Layer 4 of a small transformer language model trained on English Wikipedia (19 layers, counted from 0, width 96).
Take only the direct path to the model's output, skipping the later layers: a vector added to the residual stream pushes a token's score in proportion to its dot product with that token's output vector.

Output vectors of the tokens that the questions are about. A number n stands for (n - 500) times 0.0026.
" =": 662 452 486 610 536 469 524 446 332 619 565 574 652 348 622 443 604 538 517 550 623 312 408 443 510 429 311 649 477 489 568 299 482 657 577 532 282 458 394 600 434 544 954 628 575 572 465 411 635 543 506 415 419 353 403 270 576 497 661 624 518 505 452 727 494 619 186 463 278 355 377 703 550 395 654 378 466 918 381 356 474 787 444 570 566 511 581 390 739 366 510 653 264 677 504 501
"ople": 591 570 354 501 497 576 549 564 725 751 513 657 398 445 700 522 687 516 584 571 299 559 493 619 556 641 444 501 278 452 404 347 312 326 548 619 559 303 396 472 82 441 591 413 372 533 553 672 478 590 637 331 410 372 269 306 648 385 568 365 764 638 572 345 397 542 387 604 472 258 629 610 592 348 469 373 579 411 426 653 528 458 514 707 707 736 420 589 381 411 332 710 637 745 610 482
" but": 544 450 509 542 525 445 527 322 638 511 505 563 459 484 390 507 421 458 548 496 472 465 419 461 519 438 733 630 546 479 410 569 263 534 548 498 410 383 524 394 430 440 465 476 399 526 447 625 449 444 436 345 357 588 521 468 423 438 547 469 710 451 572 421 616 496 509 496 425 508 612 668 502 503 517 348 420 499 470 690 613 408 664 574 450 517 477 538 585 555 426 519 523 610 593 607
"ely": 512 455 444 321 715 408 555 390 667 535 335 480 465 668 515 566 545 443 384 611 410 506 549 846 461 661 712 790 701 360 509 563 585 365 566 547 515 189 402 153 326 224 563 447 345 506 492 586 476 464 351 493 448 677 401 522 672 526 346 326 645 500 512 722 423 222 680 370 390 299 535 385 625 469 513 637 473 466 837 520 352 516 610 570 630 362 601 637 546 360 511 488 623 506 443 816
",": 332 430 618 461 472 402 425 436 491 572 482 473 502 627 480 380 387 477 501 496 546 434 432 498 261 497 591 646 579 457 610 463 457 464 496 415 468 451 583 576 429 378 440 630 532 425 559 574 416 610 521 612 674 480 436 511 545 426 538 522 557 491 504 450 446 612 568 509 539 568 457 589 493 427 563 506 550 557 489 555 484 601 555 404 424 591 464 445 671 475 489 387 464 508 489 481
" when": 389 390 417 483 479 376 561 334 552 436 556 580 476 548 521 480 416 423 545 360 493 508 329 523 468 448 683 567 487 462 417 596 303 537 554 562 431 332 524 479 363 431 447 481 486 570 466 629 427 563 437 392 461 500 521 392 528 490 469 482 727 384 471 388 459 458 511 409 464 495 607 706 495 462 541 378 397 490 476 659 545 410 587 542 520 499 452 579 589 619 399 505 445 626 668 668
"ough": 456 313 613 467 451 288 598 414 414 625 288 865 728 752 382 327 770 550 522 474 490 556 585 502 369 467 587 638 463 323 378 560 130 730 475 408 623 466 554 375 574 461 521 590 336 612 660 462 610 466 620 467 296 455 549 548 509 775 652 404 474 525 507 520 570 663 570 308 616 291 523 623 520 544 486 566 439 472 636 520 494 444 604 508 522 525 466 569 447 634 564 654 553 739 577 615
").": 550 455 503 563 364 473 578 423 503 701 589 411 461 769 500 680 475 467 597 466 453 329 330 410 568 571 420 420 492 565 523 335 464 415 565 349 460 449 544 518 463 302 474 410 524 471 548 641 490 660 408 351 494 490 501 520 406 615 621 378 646 635 652 509 550 351 434 331 667 414 529 838 616 381 561 194 408 489 327 532 461 482 513 663 525 366 598 455 692 725 666 613 604 728 480 596
" than": 483 381 533 683 636 290 569 438 345 607 396 489 527 494 381 733 414 288 624 511 469 365 281 472 514 529 691 800 541 363 440 453 381 581 496 287 740 340 487 518 319 442 579 676 349 648 511 511 597 577 421 468 251 692 558 444 450 419 631 451 769 646 281 584 563 519 591 276 498 402 302 601 543 512 236 470 665 536 417 715 560 425 482 653 602 440 686 511 405 637 591 640 447 846 533 571
" ===": 978 387 500 631 617 481 537 428 528 588 649 686 475 530 510 619 479 575 724 362 543 385 321 592 674 498 527 529 500 539 536 408 597 387 379 572 422 674 556 624 468 468 692 649 599 531 634 372 422 312 543 348 430 361 450 341 327 510 610 547 667 514 564 755 665 373 228 596 411 370 454 594 718 353 588 294 519 613 436 400 609 489 442 658 721 420 421 635 584 489 409 828 409 700 327 679
"ces": 733 423 359 692 511 544 634 469 587 595 369 529 376 637 403 408 737 240 763 593 493 521 659 737 366 495 684 491 484 554 267 410 507 415 426 538 782 370 489 300 508 429 679 577 339 411 483 532 414 701 463 397 427 460 141 240 806 511 416 341 677 463 565 366 727 460 643 390 525 497 323 552 491 436 441 311 634 785 614 553 518 394 694 820 704 390 782 641 518 406 308 742 440 388 494 578
"ized": 225 442 509 454 544 317 524 407 562 604 565 588 302 596 236 589 677 382 445 748 504 475 393 749 688 502 566 574 556 472 547 465 428 740 450 363 606 408 503 426 431 554 596 525 471 736 682 408 580 426 532 591 287 482 512 656 642 545 634 354 603 772 470 825 601 412 548 423 537 382 582 507 493 351 485 461 587 668 665 639 483 583 594 554 520 544 628 626 515 616 435 655 578 385 707 775

Output weights of attention head 0. The head adds the sum of these rows, row i times number i of z. A number n stands for (n - 500) times 0.00044.
o0: 452 568 644 567 532 570 370 445 299 667 439 341 396 529 355 534 611 443 429 531 566 599 577 653 504 464 531 568 626 681 549 390 557 531 524 414 383 573 601 592 673 465 558 527 391 511 469 630 671 696 430 664 624 415 559 618 531 572 560 483 434 500 578 484 423 566 512 491 444 355 426 512 526 410 429 597 591 537 516 341 588 715 639 491 385 473 584 467 421 368 345 546 464 356 472 377
o1: 569 614 499 529 434 404 517 518 650 531 513 558 559 667 490 524 434 528 586 383 430 641 523 428 539 453 371 358 524 504 456 459 461 311 614 360 528 498 589 465 463 478 552 489 614 338 300 504 296 314 489 313 476 457 368 472 527 380 698 586 592 490 547 545 645 419 606 647 495 488 424 428 431 413 588 430 437 456 539 515 485 401 385 445 591 567 498 423 444 529 499 390 604 620 501 589
o2: 376 573 510 464 585 440 543 489 416 510 449 446 478 500 632 657 439 473 531 530 530 501 393 590 497 429 569 592 426 391 481 535 454 572 545 600 510 446 463 476 466 465 428 466 515 485 521 529 591 494 560 563 424 624 616 524 488 457 397 476 486 459 451 449 518 617 520 314 506 524 551 507 498 514 560 474 441 483 505 489 544 603 597 480 451 516 355 586 542 461 432 545 466 396 597 594
o3: 546 370 632 621 416 680 353 574 312 443 481 238 473 215 514 305 640 688 378 694 500 525 528 438 431 408 491 522 596 629 508 390 619 541 370 317 477 552 588 491 582 488 671 500 359 572 617 579 624 546 516 656 557 374 534 636 605 715 448 521 313 661 481 482 394 461 249 435 315 505 545 543 491 541 422 660 582 548 554 539 534 553 529 528 541 448 558 460 595 347 554 461 358 375 437 178
o4: 556 493 699 597 476 530 359 486 340 526 393 278 448 616 427 294 624 703 422 553 524 699 425 538 321 353 552 594 521 609 504 341 538 481 400 68 513 440 675 450 548 395 738 529 362 462 441 682 517 564 501 599 625 384 435 651 684 610 580 492 464 549 608 581 337 502 393 454 399 510 461 535 488 401 530 564 594 442 523 422 623 678 524 677 479 444 441 493 633 293 420 394 486 374 487 388
o5: 463 358 652 471 591 604 436 479 407 487 409 301 377 503 457 354 549 636 492 589 596 534 464 469 421 444 446 597 576 670 476 487 547 545 328 515 398 463 663 439 561 459 825 572 359 501 670 692 521 520 495 595 579 469 491 643 683 662 550 528 633 584 561 585 337 591 499 473 587 406 467 641 468 379 570 554 509 374 433 417 553 597 599 605 470 453 506 479 519 540 419 495 519 404 473 417
o6: 598 541 479 471 488 344 540 479 673 530 485 592 446 715 367 526 504 490 616 447 431 581 600 425 504 442 451 429 540 423 446 444 455 437 501 401 554 522 567 521 441 535 520 535 492 451 371 501 417 379 526 364 518 485 397 506 520 398 637 461 602 449 553 584 553 474 654 588 487 474 501 480 499 446 424 448 495 488 462 465 576 563 486 599 513 580 479 447 525 577 427 400 518 553 500 622
o7: 599 623 524 515 392 699 314 660 258 591 680 513 491 332 490 502 648 638 285 443 591 494 713 578 236 623 440 483 712 693 586 522 741 404 593 264 530 595 434 488 632 463 388 457 548 551 476 475 490 840 489 683 569 434 529 567 433 524 492 605 170 638 467 487 408 427 77 555 362 628 321 407 358 552 584 715 540 635 661 403 250 395 544 588 266 421 697 465 403 273 652 671 450 316 324 137
o8: 582 446 470 511 437 548 513 560 575 492 549 539 544 436 519 525 447 512 494 505 523 450 555 492 559 486 402 423 511 537 435 552 492 446 557 597 440 539 425 487 540 552 481 501 545 506 488 430 452 461 444 446 495 467 452 452 530 495 502 592 437 540 420 533 597 412 441 559 523 484 442 497 506 490 481 557 549 498 536 416 437 393 457 477 563 499 594 438 492 546 494 511 510 527 474 454
o9: 393 411 513 601 531 375 515 484 494 505 411 494 479 496 473 485 541 303 522 469 527 491 351 505 510 584 679 650 393 436 450 502 520 567 475 497 504 358 474 454 448 475 407 513 466 520 560 408 620 529 462 572 459 678 584 505 487 589 414 337 507 376 578 443 381 508 615 468 607 505 549 536 656 614 474 404 522 588 406 552 646 474 552 480 449 423 450 527 529 529 477 422 533 431 581 465
o10: 380 409 518 507 541 366 553 451 456 539 461 514 514 522 435 547 461 422 474 479 547 439 419 558 496 479 518 511 450 453 590 454 420 569 489 582 515 473 447 608 495 470 466 487 511 509 489 532 594 507 502 541 474 523 536 490 550 532 483 451 589 438 596 560 479 479 665 498 487 516 501 464 479 551 471 386 603 505 446 438 480 571 494 513 545 518 481 546 483 500 494 520 533 446 564 627
o11: 575 563 475 424 476 745 362 649 266 478 696 396 558 87 586 417 663 765 298 654 567 357 720 438 452 632 378 542 502 680 590 604 731 613 494 470 398 641 395 508 722 486 439 496 489 652 580 487 594 770 519 723 395 533 497 450 484 655 340 570 254 686 344 460 427 537 140 538 443 551 451 555 431 750 573 713 555 518 595 438 284 529 492 471 423 550 603 523 362 274 649 776 356 297 460 260
o12: 730 587 470 388 508 860 450 584 474 432 674 513 385 367 540 422 585 725 396 476 455 532 768 422 466 627 222 477 475 682 584 606 694 561 480 554 428 548 447 519 642 508 484 535 622 549 579 527 337 623 484 507 469 438 428 321 458 469 513 664 532 560 410 423 360 545 161 656 609 469 406 565 514 522 696 621 417 475 521 338 343 391 452 494 435 532 561 497 406 461 623 660 507 476 381 405
o13: 576 451 437 481 437 435 561 496 655 431 510 584 517 697 456 480 462 454 557 385 411 559 502 412 551 489 425 424 474 457 505 562 479 409 478 499 506 380 530 454 440 542 547 513 643 425 444 482 320 368 462 330 446 537 400 318 549 389 623 539 672 426 636 486 470 414 600 644 576 509 463 484 522 428 639 382 460 465 460 487 490 383 462 537 593 487 503 507 494 656 520 449 655 593 480 588
o14: 543 597 612 572 460 598 385 583 338 541 481 432 481 276 439 423 602 626 334 580 517 484 529 544 365 497 527 543 514 525 576 425 558 548 483 304 555 656 416 618 647 464 510 473 427 604 497 533 692 644 495 632 639 371 553 542 514 621 444 498 331 650 464 562 397 479 347 374 283 532 545 459 412 596 377 640 660 544 576 432 498 656 513 606 461 499 532 503 484 277 609 599 352 391 434 402
o15: 662 581 476 481 509 540 518 470 516 482 552 453 483 429 660 504 552 650 502 498 424 538 643 409 591 486 432 500 402 493 510 554 527 520 524 435 475 521 490 518 591 483 465 537 578 505 496 536 470 411 584 439 407 460 461 413 471 476 479 513 535 513 474 454 480 539 420 483 510 430 506 486 484 531 510 454 476 468 529 460 498 576 488 443 585 631 427 526 525 464 519 538 504 438 559 574
o16: 362 523 539 424 521 310 610 456 462 467 430 555 448 498 527 600 388 482 524 533 512 450 394 487 502 456 477 550 525 334 525 457 411 552 489 641 549 495 443 534 467 539 544 492 468 493 490 510 545 300 601 478 462 580 703 595 523 505 454 457 599 460 452 515 605 589 613 369 474 503 569 554 405 464 482 439 542 502 463 507 554 595 490 509 573 558 422 506 545 518 509 483 438 436 582 609
o17: 537 568 505 449 521 518 424 509 498 531 534 452 475 588 538 463 511 582 547 438 533 600 535 508 463 580 533 459 546 560 486 472 544 416 507 395 511 501 593 457 520 505 476 523 483 412 464 540 456 544 507 480 513 539 467 540 486 476 647 501 548 441 491 524 463 530 469 545 563 457 449 511 538 444 552 442 473 452 477 508 533 469 525 502 477 477 477 476 390 538 486 485 509 492 486 484
o18: 598 516 523 486 506 506 509 493 521 543 448 462 511 452 550 525 501 533 489 533 447 532 506 487 517 375 495 517 455 471 457 514 459 506 549 512 486 509 509 490 536 500 553 504 487 528 486 542 587 400 524 467 478 422 467 527 552 442 472 534 452 557 455 488 546 486 473 421 438 522 466 548 515 505 515 568 507 445 545 458 566 578 510 554 519 515 453 458 585 442 417 477 500 445 575 532
o19: 321 554 414 456 549 289 609 434 677 568 430 689 455 898 393 688 428 177 599 321 521 494 413 592 526 523 578 504 507 396 515 562 327 434 586 647 508 425 506 559 356 474 450 505 576 406 401 482 436 571 451 443 574 616 500 488 435 373 560 427 672 377 621 490 545 551 850 568 633 472 505 445 517 410 478 383 406 453 434 481 509 431 543 533 405 531 499 565 447 689 411 451 678 642 504 743
o20: 547 497 502 496 452 770 461 670 303 414 631 423 571 28 663 473 585 756 327 679 552 271 727 439 484 568 305 488 553 622 591 635 724 572 509 562 399 643 459 548 727 487 579 488 520 613 637 545 529 623 554 668 401 377 524 473 480 651 330 668 322 764 408 488 477 510 171 465 408 490 470 500 298 612 556 684 485 511 570 469 220 531 465 415 512 575 640 506 440 312 645 677 388 346 443 268
o21: 427 667 416 400 495 553 629 556 387 506 555 567 596 66 652 701 446 556 380 567 560 254 670 519 532 652 320 562 428 393 618 546 529 633 621 636 458 749 281 708 798 615 393 463 574 485 534 532 531 429 561 552 445 465 684 446 376 627 383 587 562 595 355 538 607 577 433 405 470 378 516 455 251 640 455 572 594 472 520 347 365 622 507 429 564 629 507 540 314 269 784 688 411 369 532 636
o22: 599 497 555 533 436 588 379 474 486 598 509 462 505 673 350 425 548 543 521 400 450 690 532 516 436 479 529 432 593 665 541 404 505 383 532 320 515 478 648 490 471 495 513 525 501 447 369 545 417 537 414 453 590 417 358 497 564 385 703 520 513 452 563 482 482 413 460 641 454 518 407 469 516 400 572 507 497 512 543 511 553 522 526 573 484 412 585 443 500 521 420 418 541 589 427 426
o23: 498 648 534 511 488 534 553 566 329 511 469 490 590 228 614 523 507 602 352 588 529 311 618 532 469 523 493 542 413 412 637 528 521 612 521 451 538 636 306 639 668 445 475 408 493 582 571 539 667 607 573 692 505 372 546 405 484 561 331 535 366 703 409 547 455 549 361 326 323 518 586 407 345 675 406 605 612 525 564 407 394 681 492 495 514 577 475 550 536 223 740 677 361 347 471 492
o24: 525 633 499 467 540 439 472 480 470 541 478 434 499 504 633 626 621 464 453 505 486 490 624 573 540 472 538 588 425 459 523 610 499 549 585 459 481 541 482 512 595 498 457 518 486 478 583 597 604 536 520 538 536 537 546 472 479 508 455 480 487 555 539 483 495 648 483 345 457 440 531 549 541 534 450 546 439 479 505 356 555 626 617 508 411 526 433 562 572 392 533 636 518 391 563 515
o25: 458 777 563 523 401 657 222 677 106 590 639 293 564 184 469 580 578 665 294 618 535 532 674 596 414 507 483 655 533 707 525 392 797 580 484 287 505 665 477 543 811 599 222 530 491 661 443 498 615 695 517 738 444 634 668 569 595 625 383 487 135 568 423 440 462 449 219 464 222 507 336 546 429 593 634 727 534 659 668 421 381 557 563 368 298 452 488 573 353 137 529 724 310 228 492 155
o26: 431 459 511 527 629 238 584 430 658 560 353 564 501 872 492 470 518 358 627 375 522 516 325 589 411 443 761 538 429 389 398 471 344 468 520 489 654 312 429 386 208 361 397 461 410 414 578 476 533 581 475 482 588 584 470 601 525 423 503 402 510 376 552 569 513 575 651 353 606 623 602 483 605 496 435 442 430 456 427 531 663 455 578 663 408 454 397 532 760 568 470 432 534 543 467 596
o27: 414 632 396 431 523 337 713 428 685 524 492 753 627 656 587 739 276 329 563 344 436 436 426 526 647 491 470 451 383 296 597 545 278 523 712 685 559 476 393 639 460 514 382 434 716 450 339 529 382 280 512 328 415 484 503 380 354 318 509 490 748 345 509 485 656 522 830 508 568 435 433 418 390 431 568 314 407 408 447 502 462 543 400 410 635 637 397 545 451 545 517 512 653 674 602 927
o28: 383 630 588 640 456 304 488 401 400 672 364 494 637 596 402 554 507 404 516 446 518 561 425 604 495 419 621 484 503 461 555 277 447 427 629 241 606 572 564 629 544 496 477 462 416 464 347 525 548 466 548 553 566 375 505 650 516 493 560 466 452 473 563 577 637 433 713 496 331 496 514 317 427 517 324 507 611 565 536 485 566 672 478 433 578 530 507 495 567 268 447 375 461 465 526 553
o29: 620 489 417 474 477 506 571 492 635 474 538 567 531 558 553 586 487 463 564 495 427 475 693 436 651 409 348 367 448 487 545 542 460 499 565 601 428 513 477 577 539 505 436 510 625 482 424 529 438 421 474 391 433 435 353 304 523 415 512 567 563 504 568 483 600 471 510 580 496 403 455 494 510 500 486 441 517 441 528 397 445 536 468 476 558 604 516 476 568 549 447 530 587 565 540 670
o30: 688 478 496 463 509 529 473 517 698 479 513 471 493 644 597 473 433 689 596 414 400 695 411 558 387 322 472 302 443 417 376 402 413 384 521 477 646 447 501 381 289 406 393 492 578 425 435 556 407 358 533 338 510 440 359 603 592 347 585 561 452 461 389 619 577 462 436 411 469 640 462 422 593 368 591 522 342 451 513 527 481 334 384 608 563 471 386 487 676 568 400 389 464 574 454 591
o31: 448 429 640 531 424 643 431 544 335 466 499 289 476 366 498 369 545 560 384 518 551 540 525 490 550 510 415 594 596 710 552 547 641 467 444 451 393 406 623 439 588 520 715 541 476 458 613 584 469 474 409 561 521 513 560 488 570 609 581 549 537 598 602 429 422 535 378 536 547 391 427 634 455 418 732 552 493 510 487 496 489 480 531 440 509 365 605 457 475 495 507 495 567 427 496 282

Each question shows a token from some text and the vector z that the head gathered there. A number n stands for (n - 500) times 0.0013.

"The": 419 465 518 530 423 571 482 402 520 471 405 363 528 491 406 423 492 486 411 543 567 486 497 470 466 210 495 428 459 468 436 577
Pushed up most: " when"

"ed": 552 440 513 531 589 648 528 535 498 479 517 455 480 481 562 486 576 497 500 534 490 511 501 480 518 270 543 395 443 438 443 481
Pushed up most: "ough"

"7": 532 480 501 544 595 615 535 545 490 481 503 445 462 500 527 488 557 493 498 532 511 482 501 488 522 353 572 426 487 451 463 504
Which of these tokens does it push down most? " ==="

"ur": 460 397 534 586 560 558 472 419 466 645 496 477 459 501 551 495 445 450 503 495 457 427 463 528 516 311 576 343 468 470 429 546
Which of these tokens does it push down most? " ==="

" W": 536 554 510 538 617 578 555 458 465 486 507 469 475 536 493 566 531 521 513 498 526 477 524 461 532 405 463 495 534 503 490 537
Which two tokens does it push up most, strongest first? ").", "ces"

"he": 542 453 527 512 518 582 487 417 469 504 523 460 483 472 484 500 569 469 458 529 526 568 431 536 502 361 481 516 495 463 387 547
Which of these tokens does it push down most? "ces"

" v": 500 498 568 481 552 630 462 297 478 505 523 404 510 513 508 494 484 542 517 541 471 528 519 542 543 207 548 548 468 505 542 543
Pushed up most: " when"

" M": 574 611 449 488 574 602 526 474 524 416 507 416 539 554 430 510 492 536 520 556 513 462 562 437 458 421 448 568 529 525 529 578
Pushed up most: ")."

"es": 475 454 511 607 530 528 511 416 523 517 477 467 438 459 563 531 509 419 508 456 539 499 483 519 467 325 411 391 519 489 485 451
Pushed up most: " ="

"\n": 559 613 436 462 529 589 498 471 552 415 510 440 640 591 397 532 467 513 500 527 555 531 551 475 428 396 407 633 520 562 524 604
Which two tokens does it push up most, strongest first? " ===", "ople"

"1": 546 439 529 531 608 646 537 542 477 482 514 461 471 474 575 484 579 507 505 538 488 501 502 492 532 277 575 391 459 420 459 473
Pushed up most: "ough"

"ile": 508 503 509 535 526 564 486 384 494 490 481 459 486 488 531 559 499 537 470 462 528 569 533 515 514 236 408 475 476 503 441 539
Which of these tokens does it push down most? ","

"act": 518 483 559 464 573 610 499 345 493 520 533 422 461 523 452 522 572 486 526 547 449 520 473 445 541 272 494 552 458 484 445 557
Which two tokens does it push up most, strongest first? " when", " but"

".": 410 458 541 551 515 568 456 489 468 491 413 451 600 491 498 473 420 514 424 478 564 491 520 556 514 235 553 407 437 457 543 526
Which of these tokens does it push down most? "ized"

" July": 459 485 528 500 468 568 495 456 483 464 429 388 545 499 426 461 491 499 433 561 540 479 513 470 497 274 537 470 461 472 474 548
Pushed up most: " when"

"g": 407 437 545 504 427 559 485 371 477 522 430 356 496 479 467 442 477 495 404 568 512 492 485 489 474 108 529 455 449 446 437 487
Pushed up most: " when"

" (": 559 574 487 565 647 587 545 509 481 471 493 488 517 555 490 581 487 529 524 477 539 448 563 445 514 479 441 474 535 524 520 573
Pushed up most: " ="

"ad": 522 489 519 544 533 569 480 394 500 493 491 486 470 462 552 567 508 541 474 446 545 588 526 525 518 251 399 461 482 500 439 525
Pushed up most: " ="

"ave": 507 505 507 530 527 562 487 385 494 493 483 473 494 490 527 570 493 542 468 459 533 578 528 515 514 244 404 483 469 505 436 530
Which of these tokens does it push down most? ","

"en": 624 616 474 457 579 654 565 378 520 423 538 377 458 531 440 520 505 543 570 621 437 413 568 364 502 260 435 544 528 547 530 544
Which of these tokens does it push down most? " ="

" April": 543 426 529 524 604 650 535 548 473 493 511 464 479 475 570 479 577 510 496 542 485 499 499 491 536 269 585 382 446 412 448 477
Pushed up most: "ough"

"ated": 453 396 524 558 522 540 470 437 467 646 511 500 466 501 539 503 471 449 479 499 484 484 435 537 521 318 558 382 461 468 397 530
Pushed up most: " than"

" on": 537 484 494 515 588 628 539 533 482 473 497 448 497 514 504 504 555 515 482 546 514 504 500 474 529 324 553 451 458 457 439 508
Pushed up most: ")."

"er": 480 421 504 578 477 626 470 353 466 485 509 401 420 393 542 405 545 446 457 521 531 523 450 510 453 190 473 451 472 448 450 479
Pushed up most: " than"

"ities": 568 445 539 510 544 603 498 404 461 503 528 427 455 461 490 482 568 472 477 554 482 532 454 523 512 350 523 513 513 463 406 536
Pushed up most: " than"

"n": 480 420 504 578 469 624 467 345 466 490 514 400 418 389 547 406 543 444 458 521 527 531 448 519 453 184 476 456 475 450 448 474
Pushed up most: " than"

" to": 520 481 497 525 579 623 536 511 477 489 487 457 497 512 493 511 547 513 481 531 515 488 494 473 528 332 557 443 447 454 440 515
Pushed up most: ")."

"ens": 467 401 501 589 453 624 457 343 473 496 512 395 410 381 560 385 527 431 460 528 524 518 450 528 441 165 485 439 474 448 452 472
Pushed up most: " than"

"ut": 478 450 517 609 522 523 511 417 526 514 479 466 429 453 567 532 514 414 505 458 543 507 481 524 471 327 406 386 524 491 481 447
Pushed up most: " ="